Layer 7 of a small transformer language model trained on English Wikipedia (14 layers, counted from 0, width 128).
A neuron's activation on a vector x is GELU(weights . x), where the dot is the dot product.

Input weights of the MLP neurons that the questions are about. A number n stands for (n - 500) times 0.0015.
n68: 698 335 620 485 653 609 387 371 311 433 657 601 666 607 434 335 419 375 448 298 554 449 551 728 454 457 606 433 525 604 479 449 532 503 590 457 529 474 526 639 484 424 377 401 433 576 433 318 468 428 587 651 603 469 295 446 523 562 728 593 588 625 245 594 434 549 566 428 297 440 472 679 530 279 650 512 470 474 430 585 533 440 646 534 447 454 339 532 732 424 428 449 448 358 443 610 468 484 594 571 490 513 430 538 576 629 589 449 636 510 414 578 519 432 599 433 566 473 643 602 366 419 556 220 611 462 497 526
n71: 372 524 476 471 449 411 421 564 547 447 500 374 330 552 377 539 426 529 571 324 340 528 631 409 538 558 544 569 551 591 516 572 424 405 575 578 455 455 444 436 489 563 408 405 503 545 439 322 594 638 347 419 614 556 351 442 523 344 836 369 514 389 535 381 544 534 505 489 698 505 525 421 516 449 503 524 386 536 487 508 578 557 546 495 560 511 453 439 446 412 657 553 548 423 376 486 495 571 568 464 568 439 336 435 470 484 602 693 548 443 586 618 525 374 438 742 606 687 492 517 519 652 552 600 473 378 543 604
n77: 439 546 597 500 572 425 619 662 675 576 545 597 467 509 389 485 539 486 621 518 642 556 524 591 351 751 512 648 611 597 508 565 551 274 368 509 449 425 312 473 428 362 472 543 503 615 291 385 518 607 274 446 552 415 460 598 446 454 587 447 529 579 471 473 453 488 570 567 503 544 641 425 520 506 378 525 527 722 381 720 447 547 405 543 593 280 462 385 342 579 509 506 411 427 474 452 444 634 616 328 549 396 625 541 477 664 474 577 454 555 459 455 509 410 269 371 497 508 416 426 512 620 448 336 488 509 560 512
n154: 494 588 371 577 580 429 482 357 679 270 626 512 497 628 350 472 438 500 339 348 595 390 406 554 477 509 561 506 441 479 537 443 718 451 641 515 497 565 650 583 387 690 658 315 643 592 551 528 433 595 363 298 459 529 494 524 565 453 553 427 533 483 437 414 584 358 485 470 444 446 743 383 606 634 518 454 584 464 474 433 506 542 579 559 491 447 509 473 424 346 855 470 643 531 413 432 452 619 293 497 360 393 430 518 437 346 559 378 453 644 609 620 475 424 389 633 539 558 642 524 444 491 408 431 443 382 538 537
n163: 516 479 532 546 596 487 452 469 388 516 554 551 439 511 435 478 481 625 425 514 420 478 473 295 429 529 514 511 547 465 588 541 503 588 526 524 389 226 489 382 828 495 313 621 516 366 448 606 672 471 336 624 465 413 511 527 403 427 441 582 468 539 497 583 462 475 414 554 636 597 465 467 626 608 519 464 562 497 549 490 441 642 475 492 441 732 543 641 595 432 492 317 574 477 508 558 522 607 495 514 391 289 451 527 594 508 534 464 365 472 533 593 555 334 474 365 468 637 558 611 367 494 414 441 554 538 644 503
n169: 625 571 517 446 553 541 396 602 327 554 489 440 379 396 629 629 626 454 351 262 560 485 543 431 579 359 579 358 386 629 486 473 564 488 345 380 537 494 463 460 375 611 459 491 573 646 587 374 509 429 342 530 329 632 360 567 568 581 450 588 663 494 637 703 623 553 593 417 556 616 503 543 466 366 458 445 596 558 633 679 656 515 428 623 586 541 503 473 597 365 413 446 573 572 500 614 605 348 473 530 453 406 473 420 691 627 550 451 681 550 564 551 429 634 284 533 399 359 432 548 597 439 414 391 347 506 436 350
n177: 573 517 367 366 471 361 427 592 575 633 534 515 478 594 497 427 457 449 552 494 318 626 374 402 457 714 446 488 529 690 463 381 512 377 454 613 301 467 488 358 376 548 565 444 617 469 467 290 407 500 596 678 436 341 431 479 576 396 208 476 494 680 459 427 610 515 553 526 556 361 488 573 644 509 406 500 485 449 457 517 337 476 550 636 465 691 597 455 555 583 386 614 422 441 536 309 595 512 462 404 534 413 611 635 406 546 613 620 361 371 545 531 682 489 477 524 538 560 601 497 628 597 359 485 538 709 497 597
n190: 358 569 751 566 503 547 465 488 651 546 406 351 548 591 583 389 602 571 645 500 534 539 261 487 634 338 436 468 478 589 408 596 513 458 376 528 424 131 597 484 614 334 650 374 490 616 474 634 558 466 435 578 538 653 578 519 572 606 550 461 491 503 380 637 529 424 455 563 434 589 532 434 479 485 412 494 731 448 623 485 684 598 370 624 667 509 681 462 762 465 233 555 488 284 433 412 490 399 528 484 480 384 423 336 579 636 671 409 491 533 400 454 559 521 379 327 680 454 438 567 491 507 509 440 487 490 303 503
n194: 377 541 484 518 386 486 328 572 472 600 381 404 503 440 525 410 548 426 574 326 497 385 416 511 460 609 408 478 446 508 556 456 557 464 535 543 565 625 421 590 444 586 448 232 626 415 339 418 614 568 581 545 522 426 588 469 548 732 516 430 486 465 503 364 519 469 395 453 508 456 649 429 736 441 596 604 520 422 468 436 529 574 517 524 576 505 316 639 416 525 434 324 543 402 483 684 329 580 538 640 600 682 402 629 591 575 462 595 549 517 450 503 537 693 476 522 396 553 381 408 492 602 607 466 431 561 391 378
n221: 381 530 391 510 557 503 500 431 351 450 607 598 559 546 710 550 686 352 472 449 514 555 572 366 425 553 522 434 652 445 626 448 635 458 420 425 483 525 589 492 478 440 480 554 556 440 588 455 536 600 458 461 438 374 555 467 542 557 527 547 457 397 359 444 497 565 396 427 427 552 481 596 510 457 644 524 256 464 548 458 554 478 741 610 449 519 437 517 463 376 472 481 527 497 541 593 508 424 468 419 662 497 467 584 475 521 431 773 511 301 611 453 517 398 372 687 492 382 325 618 557 682 505 321 607 514 312 480
n269: 392 429 378 690 435 616 448 455 387 563 459 497 271 435 648 510 337 278 432 524 688 500 647 451 500 360 573 507 445 553 566 533 443 550 539 249 347 436 597 560 739 517 458 483 671 629 510 541 450 675 430 487 545 560 444 543 412 480 429 256 562 684 323 348 516 381 638 490 552 553 411 480 531 481 458 649 435 280 513 624 665 438 614 539 451 571 654 447 532 513 480 596 455 362 596 405 507 451 581 507 757 323 337 627 526 529 596 634 410 599 327 660 595 534 417 358 474 595 530 275 506 500 598 428 599 563 755 362
n293: 485 488 655 503 446 548 643 545 342 506 579 537 514 415 215 497 440 580 481 370 588 466 506 565 422 544 609 714 494 466 494 645 487 422 350 380 510 487 450 372 434 377 626 542 463 524 565 582 469 285 746 497 536 411 734 674 449 427 485 578 533 660 421 500 426 405 592 509 467 374 512 472 485 503 555 615 268 391 681 367 433 402 416 656 552 473 341 627 257 512 344 410 527 657 460 405 641 476 521 469 522 575 624 524 595 631 524 488 512 647 457 547 406 589 246 355 442 385 544 546 382 434 485 471 313 515 577 585
n302: 395 540 336 615 445 567 460 681 437 721 509 332 664 506 450 369 551 443 394 391 355 484 693 484 463 563 465 598 606 491 548 575 446 481 305 500 693 564 262 544 402 375 572 461 437 572 372 538 207 521 371 402 497 527 559 424 478 590 592 361 451 446 577 513 587 490 288 401 577 516 544 471 550 449 636 440 494 560 479 389 444 475 428 536 518 506 401 484 555 572 565 418 403 500 528 516 528 515 432 314 720 516 415 679 410 627 570 544 588 519 607 586 318 619 503 562 244 823 414 516 681 618 420 409 497 563 500 411
n327: 358 500 457 503 511 730 426 444 612 450 669 519 464 440 431 579 477 332 514 600 570 368 492 472 600 460 355 430 435 439 460 450 585 444 773 495 432 353 438 427 545 483 506 451 522 436 572 546 385 459 492 472 465 642 526 413 548 560 530 489 489 617 269 568 627 691 390 448 497 536 492 622 439 527 588 431 669 676 247 596 500 522 480 392 440 298 434 467 559 550 371 617 592 549 500 452 472 349 546 326 684 500 590 505 610 521 527 579 535 655 531 405 523 497 643 519 519 540 466 461 546 639 434 440 544 405 553 492
n330: 356 603 546 490 527 543 493 523 657 523 519 629 621 721 561 403 720 546 651 720 607 479 407 290 374 591 527 503 414 514 445 534 628 524 629 619 448 420 31 531 552 537 674 574 376 497 425 619 418 510 483 424 437 402 439 312 374 574 630 620 386 516 564 483 740 252 331 708 624 554 344 315 626 618 520 500 405 534 480 507 571 503 280 533 456 546 686 480 556 575 454 466 500 493 558 479 530 291 503 637 437 294 425 490 682 533 483 579 546 482 339 594 406 434 470 520 466 640 402 558 593 503 188 560 446 544 408 444
n354: 419 420 421 609 380 573 540 651 675 506 387 656 538 537 639 438 409 555 444 388 597 486 325 687 351 295 685 476 338 470 688 432 438 445 500 437 483 649 410 431 624 612 539 539 445 539 589 465 507 737 507 472 590 482 478 599 416 482 540 260 503 569 537 451 510 626 395 191 554 554 544 556 465 342 510 467 577 565 448 441 859 396 539 279 500 741 625 408 457 707 528 603 586 320 673 479 415 574 587 576 479 235 640 607 439 549 427 472 467 563 531 410 434 475 368 690 554 396 441 507 450 347 534 303 635 667 556 410
n375: 483 557 387 516 380 372 477 545 432 441 578 593 484 535 613 473 575 436 503 566 555 488 482 544 500 506 476 406 477 538 701 447 530 763 631 401 386 500 417 455 461 447 277 467 648 416 594 506 412 348 538 589 566 646 414 606 590 584 543 559 537 649 460 491 736 407 509 561 635 448 643 551 409 551 474 559 503 344 447 307 536 379 503 435 454 545 633 450 639 664 162 488 653 594 541 324 436 468 520 388 382 683 456 486 474 458 452 459 455 442 412 494 443 462 608 529 388 486 386 734 603 491 382 506 549 380 641 515
n400: 383 422 329 536 642 440 386 621 503 656 295 334 344 535 241 497 628 408 335 371 395 451 461 631 637 506 675 319 447 433 384 378 454 442 481 335 639 454 471 526 663 481 446 570 377 457 474 503 532 569 549 832 544 524 619 471 474 526 330 503 503 608 560 615 420 516 621 402 352 341 647 549 591 472 598 633 404 620 688 636 491 694 487 516 440 372 592 416 494 359 550 435 553 460 516 654 663 500 538 354 603 539 494 414 455 599 481 513 347 427 406 601 497 434 500 420 506 479 671 567 418 333 579 656 423 494 611 690
n403: 587 471 468 482 484 357 269 522 572 522 661 510 482 487 302 570 507 594 278 336 462 632 322 406 516 606 286 441 367 581 391 464 467 375 608 506 413 497 411 550 560 552 510 507 543 466 539 236 493 471 579 619 538 221 583 802 379 685 641 513 609 632 506 627 334 580 474 700 596 575 643 393 615 453 513 440 628 312 491 500 401 300 752 614 619 465 714 588 373 441 530 369 430 690 572 463 347 355 474 385 385 615 530 552 600 553 525 441 481 581 520 537 507 464 567 513 558 481 657 490 417 437 378 524 507 454 566 320
n409: 565 483 490 539 353 520 668 486 324 410 437 625 591 703 545 536 504 403 514 421 529 595 465 608 551 708 496 426 286 434 463 405 650 468 520 334 626 600 309 599 504 409 489 362 405 567 346 507 451 760 588 323 630 515 566 482 400 514 644 493 541 617 611 525 733 464 514 472 473 601 479 396 503 598 486 654 410 595 611 574 404 669 602 510 517 435 552 563 626 500 385 669 442 467 430 661 469 555 479 521 442 567 243 690 334 530 531 592 690 420 233 281 407 598 236 346 335 142 443 322 623 432 486 334 396 598 443 614
n419: 695 630 512 555 412 406 527 488 294 630 303 565 705 384 512 513 351 435 605 554 695 637 378 636 813 432 497 366 446 571 482 528 481 472 677 536 430 364 525 393 535 376 277 426 594 296 559 659 559 612 550 450 594 622 497 537 551 538 512 594 393 550 518 437 497 513 522 411 479 546 364 190 503 416 445 619 500 503 396 491 421 625 368 488 430 587 509 627 446 559 411 366 497 613 491 620 543 420 527 397 529 434 378 616 537 554 416 591 672 410 407 389 592 425 491 395 430 580 630 463 491 222 497 497 549 590 449 506
n429: 374 695 373 623 430 425 453 414 512 625 590 385 395 480 473 524 524 491 469 488 491 578 476 393 549 511 464 413 517 674 455 476 561 548 581 532 460 685 614 527 449 541 522 583 485 279 616 518 793 622 566 623 503 471 440 706 479 433 596 512 462 577 388 564 417 546 586 597 424 535 583 460 387 776 412 497 653 530 406 571 441 447 726 621 412 477 412 360 503 450 525 610 526 580 257 467 521 280 517 530 512 500 491 547 459 471 437 533 341 494 428 339 576 434 477 470 377 597 229 655 549 524 541 399 488 601 346 436
n455: 612 600 511 630 459 460 571 476 542 455 369 734 495 413 385 384 523 553 486 540 453 389 570 665 519 386 561 481 393 404 479 508 472 634 344 417 406 551 430 486 573 500 549 543 592 363 461 565 433 389 455 581 541 370 485 539 435 662 541 528 505 688 473 494 613 418 574 525 677 508 539 407 613 492 669 320 261 447 434 569 523 623 336 594 516 419 549 589 419 475 483 383 656 586 409 390 442 530 386 436 371 372 514 467 434 625 594 517 495 294 550 613 446 482 468 478 489 571 591 616 392 511 552 428 423 503 625 683
n467: 472 290 565 463 344 533 407 513 593 529 492 375 510 585 234 540 695 650 391 615 532 643 737 350 584 441 579 433 514 500 628 455 469 514 560 432 497 414 486 469 455 386 462 584 334 620 489 551 573 484 508 492 505 497 529 534 526 488 459 604 407 468 384 529 656 603 500 382 623 486 550 537 558 535 596 468 270 500 449 604 508 539 436 538 651 394 445 539 774 469 391 382 600 654 344 491 489 492 577 390 353 475 382 486 417 409 486 602 356 488 466 640 500 503 476 614 420 615 529 517 478 395 470 477 475 357 538 469
n500: 506 683 535 596 580 279 700 557 454 503 569 575 620 484 572 503 517 635 557 615 414 341 566 402 637 519 672 325 353 575 581 592 741 616 650 379 588 500 480 360 530 392 682 531 460 462 368 564 540 439 633 733 548 518 653 447 449 561 474 609 448 544 500 423 552 497 624 500 574 432 438 648 512 421 604 361 375 328 273 276 441 442 551 494 497 465 643 352 369 451 375 517 608 169 602 594 425 415 371 563 463 397 351 578 539 601 535 228 506 571 507 488 386 390 580 451 571 440 655 602 471 611 600 401 624 641 342 520
n506: 593 322 483 551 517 652 349 470 523 627 400 489 508 522 429 401 480 519 488 666 419 457 491 613 506 554 311 477 459 548 438 546 512 466 467 550 550 523 356 532 540 647 476 556 629 218 568 570 348 723 537 558 450 339 524 714 669 444 533 509 461 574 432 404 506 477 330 590 575 300 574 503 438 547 690 535 600 572 402 470 554 531 414 555 542 525 432 503 636 449 491 711 450 438 551 520 480 579 514 555 327 555 451 455 596 369 519 635 442 465 406 481 509 370 494 557 458 416 541 617 408 607 354 274 537 671 418 526

Each question shows a token from some text and the vector x that enters the MLP there. A number n stands for (n - 500) times 0.013.

",": 473 257 501 350 440 545 537 224 390 522 528 400 560 600 688 562 425 460 432 632 547 477 630 356 527 547 467 555 642 395 362 553 400 483 665 499 451 497 516 412 623 558 769 748 466 570 566 292 514 528 596 424 546 524 542 608 719 546 389 360 613 548 808 542 343 398 641 513 418 667 529 502 438 552 448 569 390 651 459 443 370 472 309 460 375 455 520 558 526 449 508 306 686 429 423 551 491 560 531 443 504 653 628 322 398 454 580 361 571 635 479 547 389 480 604 480 588 492 382 342 490 590 413 413 499 393 311 487
The two highest activations, in order: n327, n293

"iv": 553 319 600 470 368 565 527 460 622 450 344 385 516 654 569 414 352 714 463 598 498 322 628 397 388 570 551 565 455 502 498 352 478 659 504 542 571 372 644 431 546 675 672 662 364 464 351 451 533 692 589 440 378 537 590 434 574 258 325 545 483 345 675 480 248 441 529 589 557 653 491 517 458 648 485 515 530 488 490 564 494 437 319 339 533 575 675 620 554 438 524 564 576 288 512 518 487 546 627 504 358 796 493 514 442 360 663 653 656 260 504 558 469 485 498 479 537 461 436 497 565 451 340 472 422 510 277 496
Which neuron fires most, and how strongly? n506, at about 4

" us": 627 394 363 365 459 462 527 402 436 580 331 535 465 668 643 516 469 607 426 464 573 450 712 542 539 563 666 407 526 371 425 529 483 449 374 488 385 392 634 356 615 689 696 581 491 415 486 385 579 429 557 596 492 600 516 536 572 456 406 278 533 647 705 405 170 366 405 685 471 705 478 426 522 684 500 460 430 471 700 606 439 400 265 347 451 485 683 721 486 572 509 387 573 403 361 486 562 575 480 446 500 668 584 532 395 490 476 444 372 617 560 638 492 403 498 528 522 473 426 449 578 731 360 492 461 419 394 459
Which neuron lights up most? n163

" has": 533 478 484 314 529 572 581 485 465 425 477 409 593 684 569 520 424 574 388 544 540 543 604 513 479 500 673 470 711 448 391 507 399 397 518 581 363 502 686 488 643 542 570 600 555 489 421 228 558 515 686 583 514 645 447 638 490 320 438 74 661 546 637 500 402 370 445 566 381 683 606 491 519 471 478 397 383 478 584 479 244 380 367 526 434 453 499 560 609 613 537 446 589 412 542 555 514 553 378 546 478 715 476 509 340 550 476 539 417 590 498 667 490 489 622 338 644 496 342 384 484 612 393 609 585 412 346 433
Which neuron lights up most? n177

"17": 442 334 532 533 551 323 498 289 354 388 373 382 585 666 368 550 394 498 451 636 701 556 558 508 478 401 613 564 593 545 504 357 536 486 543 542 491 614 657 305 651 653 791 563 515 512 475 428 508 475 681 396 379 512 366 458 631 584 342 375 502 471 647 452 147 559 509 547 382 661 432 608 459 538 490 437 477 565 538 545 548 426 527 388 399 563 631 412 464 488 503 501 435 459 450 618 617 619 624 514 407 647 528 166 444 275 627 374 549 390 409 547 568 425 525 595 561 590 540 347 641 645 547 564 506 342 399 460
Which neuron fires most, and how strongly? n154, at about 1.4

" t": 608 509 427 376 505 536 515 332 576 543 386 524 518 708 566 576 384 575 422 597 541 403 569 560 512 532 592 488 557 494 370 567 457 395 616 499 576 382 632 474 472 423 511 800 432 409 520 292 516 233 759 490 454 561 449 611 506 370 318 217 547 355 697 528 148 494 450 473 479 649 336 523 497 504 543 594 492 600 536 556 341 376 345 381 414 432 518 453 704 545 549 532 442 440 524 726 536 656 510 542 388 613 494 341 507 457 438 600 524 504 437 613 587 536 474 598 547 479 216 491 614 652 525 535 546 534 341 566
Which neuron lights up most? n506

"im": 504 360 456 476 450 410 327 408 397 527 705 356 570 425 547 651 413 424 440 630 724 393 561 452 428 395 665 568 614 499 545 506 422 549 509 546 430 402 510 359 606 571 553 517 455 455 538 366 414 356 572 377 464 558 370 487 458 653 397 568 512 713 695 587 318 594 476 680 503 705 598 484 667 572 680 410 469 503 586 583 393 423 409 276 369 380 716 314 517 631 424 491 536 275 433 565 537 667 618 644 537 646 508 257 383 415 443 380 552 417 522 446 402 597 621 386 534 621 391 519 601 552 474 745 481 369 398 582
Which neuron lights up most? n375

"e": 521 538 509 373 466 511 418 227 382 442 385 414 513 430 578 422 380 503 431 530 780 454 555 667 461 564 230 579 364 427 461 591 390 468 670 364 527 484 698 537 643 501 676 489 520 342 587 342 515 513 578 501 625 777 379 419 570 567 402 371 636 546 652 500 276 434 478 559 554 690 377 291 400 603 592 487 376 385 501 585 509 423 359 427 483 548 596 603 524 617 534 470 575 498 566 649 556 713 463 585 462 586 396 427 267 504 583 602 574 487 527 568 426 505 691 393 422 577 409 325 567 443 383 651 593 581 403 461
Which neuron fires most, and how strongly? n419, at about 5.4

"\n": 409 342 582 382 472 625 620 204 420 436 626 354 653 591 636 554 423 450 442 516 565 453 595 509 540 537 521 462 578 434 418 441 414 504 637 618 525 541 479 284 394 518 655 683 570 442 487 318 595 422 525 396 491 641 521 501 583 601 362 178 532 457 551 560 124 564 396 499 499 698 369 409 517 515 406 522 348 572 534 609 575 514 357 562 416 630 618 579 693 596 503 350 482 440 331 539 366 596 338 581 390 574 584 382 399 351 503 557 624 601 493 476 532 508 622 477 556 564 467 371 628 695 565 622 549 461 371 499
The two highest activations, in order: n327, n190

"id": 454 493 504 532 506 576 455 408 321 469 585 441 610 500 611 476 309 424 382 584 774 433 543 508 395 437 586 380 524 527 444 380 517 614 516 554 527 556 680 356 588 520 593 628 342 489 468 502 399 411 613 438 379 677 501 461 600 497 380 427 676 458 758 620 426 718 286 494 643 605 557 539 482 515 493 315 408 482 591 456 393 356 408 312 585 424 663 581 479 371 511 269 535 398 442 507 607 488 467 677 222 792 573 482 543 477 601 480 473 432 445 526 439 452 563 401 641 620 362 617 619 805 448 608 458 360 395 496
The three highest activations, in order: n375, n169, n500

"ines": 494 381 553 452 387 547 393 421 356 360 479 478 486 582 758 579 447 606 285 460 662 441 648 505 326 533 614 507 455 420 318 282 406 590 612 514 289 496 603 409 674 563 624 608 516 341 444 399 365 375 613 407 669 707 396 472 665 449 571 438 490 643 520 535 269 406 562 755 516 678 523 458 562 587 437 568 397 558 501 537 323 517 293 505 589 452 656 520 492 438 596 490 696 499 425 539 560 465 519 555 452 626 454 420 433 330 544 628 520 627 578 565 409 601 678 457 364 431 386 501 523 617 343 574 576 449 359 536
Which neuron fires most, and how strongly? n375, at about 2.5

"ik": 436 357 390 362 469 581 450 353 496 479 426 452 580 591 691 478 391 393 408 500 651 353 728 486 366 572 761 491 442 347 429 340 480 658 646 466 446 616 548 379 544 549 546 566 521 512 589 344 450 338 500 440 482 615 527 523 629 588 453 401 547 588 586 589 330 541 491 664 481 706 472 492 541 639 566 465 404 518 318 509 501 416 292 386 548 468 658 502 525 417 558 334 494 293 457 513 674 641 668 627 353 798 479 310 591 478 523 538 470 409 473 613 478 416 659 365 673 604 457 357 553 570 372 600 467 417 344 580
Which neuron lights up most? n330

" ": 581 385 277 385 498 445 424 369 444 722 461 606 462 581 561 453 331 574 470 668 596 434 603 500 488 542 540 567 567 627 402 449 342 400 488 499 614 481 630 346 413 648 713 604 525 415 465 274 515 521 654 443 570 461 318 439 589 476 476 415 548 429 607 455 191 539 565 564 456 856 576 476 412 573 414 481 560 583 507 532 413 443 359 368 393 458 526 514 536 480 436 348 485 413 485 545 574 643 540 532 402 614 558 380 388 384 416 539 497 627 497 589 566 487 429 445 517 656 326 548 494 720 725 598 361 432 431 657
The three highest activations, in order: n429, n71, n77

"es": 614 321 357 478 382 448 632 446 339 487 512 461 522 632 550 451 471 445 352 568 618 451 571 558 465 428 550 559 576 413 516 441 408 369 531 507 264 684 692 381 598 615 627 658 417 497 415 228 584 294 591 434 615 579 442 582 556 604 517 353 570 389 598 576 301 532 478 641 531 733 642 394 599 525 577 509 423 469 574 554 389 419 273 411 518 405 626 476 596 426 507 259 599 525 551 520 613 533 529 557 365 593 559 501 337 430 447 540 496 525 630 679 461 483 709 532 525 479 442 388 529 685 350 520 604 349 279 503
Which neuron lights up most? n403

".": 497 339 632 367 611 542 561 471 336 403 553 366 480 455 605 522 435 440 400 508 673 615 580 457 586 486 506 479 575 337 379 543 465 346 536 518 413 665 626 441 587 474 649 769 580 630 564 347 572 507 594 534 536 477 348 619 427 538 473 319 551 578 740 471 169 351 519 475 519 633 505 434 408 502 520 518 401 564 535 505 360 518 357 451 450 566 593 554 541 461 668 297 456 361 427 627 506 659 535 549 302 726 523 381 293 387 509 445 655 630 493 679 516 410 435 458 392 567 387 373 568 703 467 587 492 562 287 555
Which neuron lights up most? n71

"ed": 568 369 394 364 404 468 656 400 376 414 523 486 560 687 566 437 339 347 406 586 500 473 627 589 387 448 451 426 563 451 472 452 342 572 487 551 285 655 692 470 475 715 576 617 607 524 467 232 612 515 553 381 542 642 537 523 502 433 399 309 677 404 676 584 255 442 502 536 471 647 511 385 422 567 424 563 489 553 567 680 384 393 419 434 517 442 634 645 641 559 602 328 561 315 377 490 568 662 620 542 444 834 584 438 511 517 485 441 478 580 548 593 444 405 663 558 580 546 503 409 528 534 422 486 575 330 354 344
Which neuron lights up most? n154

"th": 460 464 503 476 452 429 420 319 405 508 612 495 519 527 601 535 544 592 403 614 434 516 623 609 353 500 406 569 610 421 471 314 577 511 476 460 494 698 591 305 525 282 601 554 453 428 424 283 505 559 635 344 478 559 399 303 547 532 329 404 753 527 642 513 222 550 460 625 567 715 470 572 526 612 397 579 411 656 575 411 429 476 514 468 411 425 588 599 416 570 653 477 593 447 589 737 498 659 728 443 363 546 527 431 583 482 439 483 601 332 408 639 588 406 621 562 413 521 448 449 714 405 428 447 482 354 351 470
Which neuron fires most, and how strongly? n221, at about 2.6

" 2": 446 538 570 460 533 379 525 362 526 412 256 629 604 615 550 584 392 504 517 574 688 508 544 514 557 419 499 608 581 540 340 389 347 412 393 520 539 499 767 385 559 562 698 630 323 519 345 379 513 439 567 475 441 607 476 549 552 572 374 262 547 421 624 575 211 491 389 447 452 738 438 575 435 474 366 483 377 715 440 543 446 466 560 467 351 529 598 573 662 576 569 426 543 341 436 616 563 592 441 600 402 559 643 385 274 300 458 537 604 477 480 490 423 431 689 559 389 564 492 410 609 482 637 714 600 219 444 512
Which neuron fires most, and how strongly? n354, at about 0.43

"ation": 632 401 526 296 443 470 558 506 376 578 410 406 593 718 511 611 369 456 416 507 522 392 621 563 382 523 567 521 536 512 494 425 415 439 416 447 276 622 644 431 487 716 629 598 505 482 496 331 476 360 638 398 553 479 370 583 524 518 495 406 671 477 626 554 109 443 428 649 422 563 587 460 578 477 548 556 438 440 611 668 295 428 337 517 515 470 591 636 429 576 469 317 512 327 514 451 515 504 656 588 295 702 604 356 329 408 511 476 514 681 417 727 489 549 568 588 671 460 406 433 603 628 381 581 539 496 403 583
The two highest activations, in order: n403, n293

"-": 615 454 574 473 604 487 559 445 451 594 572 432 635 530 688 522 419 437 385 567 488 433 608 472 585 524 498 484 446 402 364 502 378 591 441 581 591 503 574 366 648 557 721 578 379 527 383 306 505 446 736 668 633 698 411 511 531 565 367 383 615 376 709 538 422 482 550 437 520 626 387 437 519 521 533 480 374 622 369 398 513 472 321 349 298 413 611 499 563 545 427 288 607 337 376 616 609 610 512 565 307 481 514 174 574 523 455 294 573 503 576 611 512 597 583 443 410 589 220 342 530 639 638 582 510 431 339 598
Which neuron fires most, and how strongly? n500, at about 4.9

"==": 329 417 643 357 513 602 454 417 448 508 464 402 587 625 728 356 590 572 387 494 594 476 685 510 531 581 636 410 527 384 528 532 540 336 384 512 546 545 602 590 497 510 648 698 412 390 521 399 562 484 509 426 563 626 493 414 643 563 349 282 487 437 574 502 43 517 485 441 359 684 474 450 442 421 445 466 387 606 537 559 452 433 301 584 376 600 562 712 548 554 559 358 541 406 413 569 513 428 465 453 524 685 522 480 552 343 463 589 736 555 591 570 509 547 501 452 539 529 292 300 653 709 487 392 623 452 365 508
Which neuron fires most, and how strongly? n221, at about 5

"at": 657 387 398 361 510 551 556 406 483 455 461 272 487 479 517 640 238 500 373 517 688 353 649 522 402 484 577 456 550 481 401 482 241 611 430 519 333 515 548 366 623 565 552 482 454 511 507 295 391 346 469 320 442 454 440 484 575 549 338 455 546 418 574 580 252 611 367 567 486 661 577 511 655 519 489 524 457 510 592 503 482 380 511 430 666 548 614 526 475 654 617 404 463 312 559 662 509 680 677 631 232 722 538 475 605 508 566 331 524 567 552 637 318 496 633 618 565 500 510 502 465 666 468 683 432 515 342 600
The two highest activations, in order: n403, n169

"ice": 507 275 547 422 384 423 540 358 518 603 466 441 580 621 667 516 426 519 372 417 550 402 719 544 514 540 520 496 463 445 446 282 461 548 480 516 292 461 627 388 490 494 656 580 602 419 497 426 435 433 646 555 656 588 404 543 585 679 526 350 563 373 568 528 222 468 515 650 493 718 590 529 460 531 458 491 357 415 454 534 444 471 358 469 570 467 655 580 325 518 587 386 727 306 424 401 688 506 717 424 601 636 537 390 482 430 554 480 615 538 522 645 408 412 684 398 582 430 431 433 423 739 390 516 659 389 308 535
The two highest activations, in order: n403, n500

" time": 634 454 498 524 453 472 545 321 403 555 459 479 470 633 634 474 532 591 430 495 635 456 596 621 477 458 513 493 576 492 357 397 623 503 535 498 485 518 733 467 609 500 700 633 548 425 419 351 401 396 708 478 468 569 456 556 608 563 425 330 669 542 665 502 220 347 397 589 557 638 416 429 563 546 444 431 452 530 457 523 357 448 395 456 384 445 619 622 344 598 506 312 649 502 433 578 478 537 730 293 450 668 518 387 343 461 517 478 574 687 498 735 464 235 659 439 532 520 439 326 549 651 311 584 556 391 314 437
Which neuron fires most, and how strongly? n403, at about 3.3

"0": 401 322 525 378 507 442 467 502 366 483 480 454 607 528 663 675 456 404 403 518 540 535 684 458 414 519 522 565 506 411 380 379 458 468 457 471 429 599 646 416 597 542 659 587 433 382 434 372 427 462 640 353 643 667 339 474 601 599 361 416 655 552 694 573 341 427 466 756 498 700 558 547 585 581 383 479 426 625 567 577 352 449 398 384 321 380 635 448 517 489 603 445 441 294 500 472 670 572 713 448 315 661 563 276 618 486 541 395 511 641 339 511 485 496 453 628 466 699 451 513 572 506 499 639 459 458 278 588
The two highest activations, in order: n400, n330

" |": 396 240 569 487 401 405 483 326 337 418 482 467 577 574 441 484 414 564 434 585 571 563 666 538 461 400 582 551 557 449 386 417 345 487 559 470 513 542 438 278 476 575 667 705 483 503 592 322 511 440 689 468 328 480 463 681 467 641 371 385 571 460 484 516 208 630 379 568 499 683 495 551 364 472 448 603 450 575 535 546 237 474 397 396 427 655 590 491 514 471 592 443 482 411 499 558 594 703 447 616 318 709 585 402 459 406 556 478 660 525 620 551 551 627 587 595 477 771 433 340 540 688 438 490 491 435 444 458
The two highest activations, in order: n403, n467

"ill": 527 272 441 490 439 668 359 408 296 495 312 425 507 499 647 563 453 566 460 587 527 289 542 542 533 422 501 578 592 573 452 478 363 470 576 515 428 543 646 354 481 618 542 581 690 516 463 207 446 579 587 663 521 497 575 411 550 690 431 406 632 492 680 486 368 531 483 685 419 689 622 523 483 648 554 401 457 533 594 545 418 385 326 333 581 353 601 551 675 568 515 453 750 468 328 523 466 613 571 542 455 564 465 427 245 459 463 491 593 378 489 528 543 476 630 425 470 530 449 458 523 679 445 602 638 340 253 416
Which neuron lights up most? n194

"on": 458 447 528 564 572 605 579 313 375 473 522 440 619 572 698 471 530 478 361 623 804 359 628 532 472 509 560 565 463 666 566 365 430 510 651 465 480 393 549 428 740 510 531 737 545 460 490 415 387 395 586 540 556 574 376 519 525 530 441 244 653 360 613 533 343 419 447 580 551 651 380 599 443 475 413 528 360 482 530 576 350 423 326 419 443 315 650 389 338 632 491 372 613 483 432 696 462 542 407 519 360 633 650 499 417 561 485 360 560 349 430 511 416 678 604 401 433 537 297 436 600 573 680 455 567 497 388 530
The three highest activations, in order: n500, n269, n375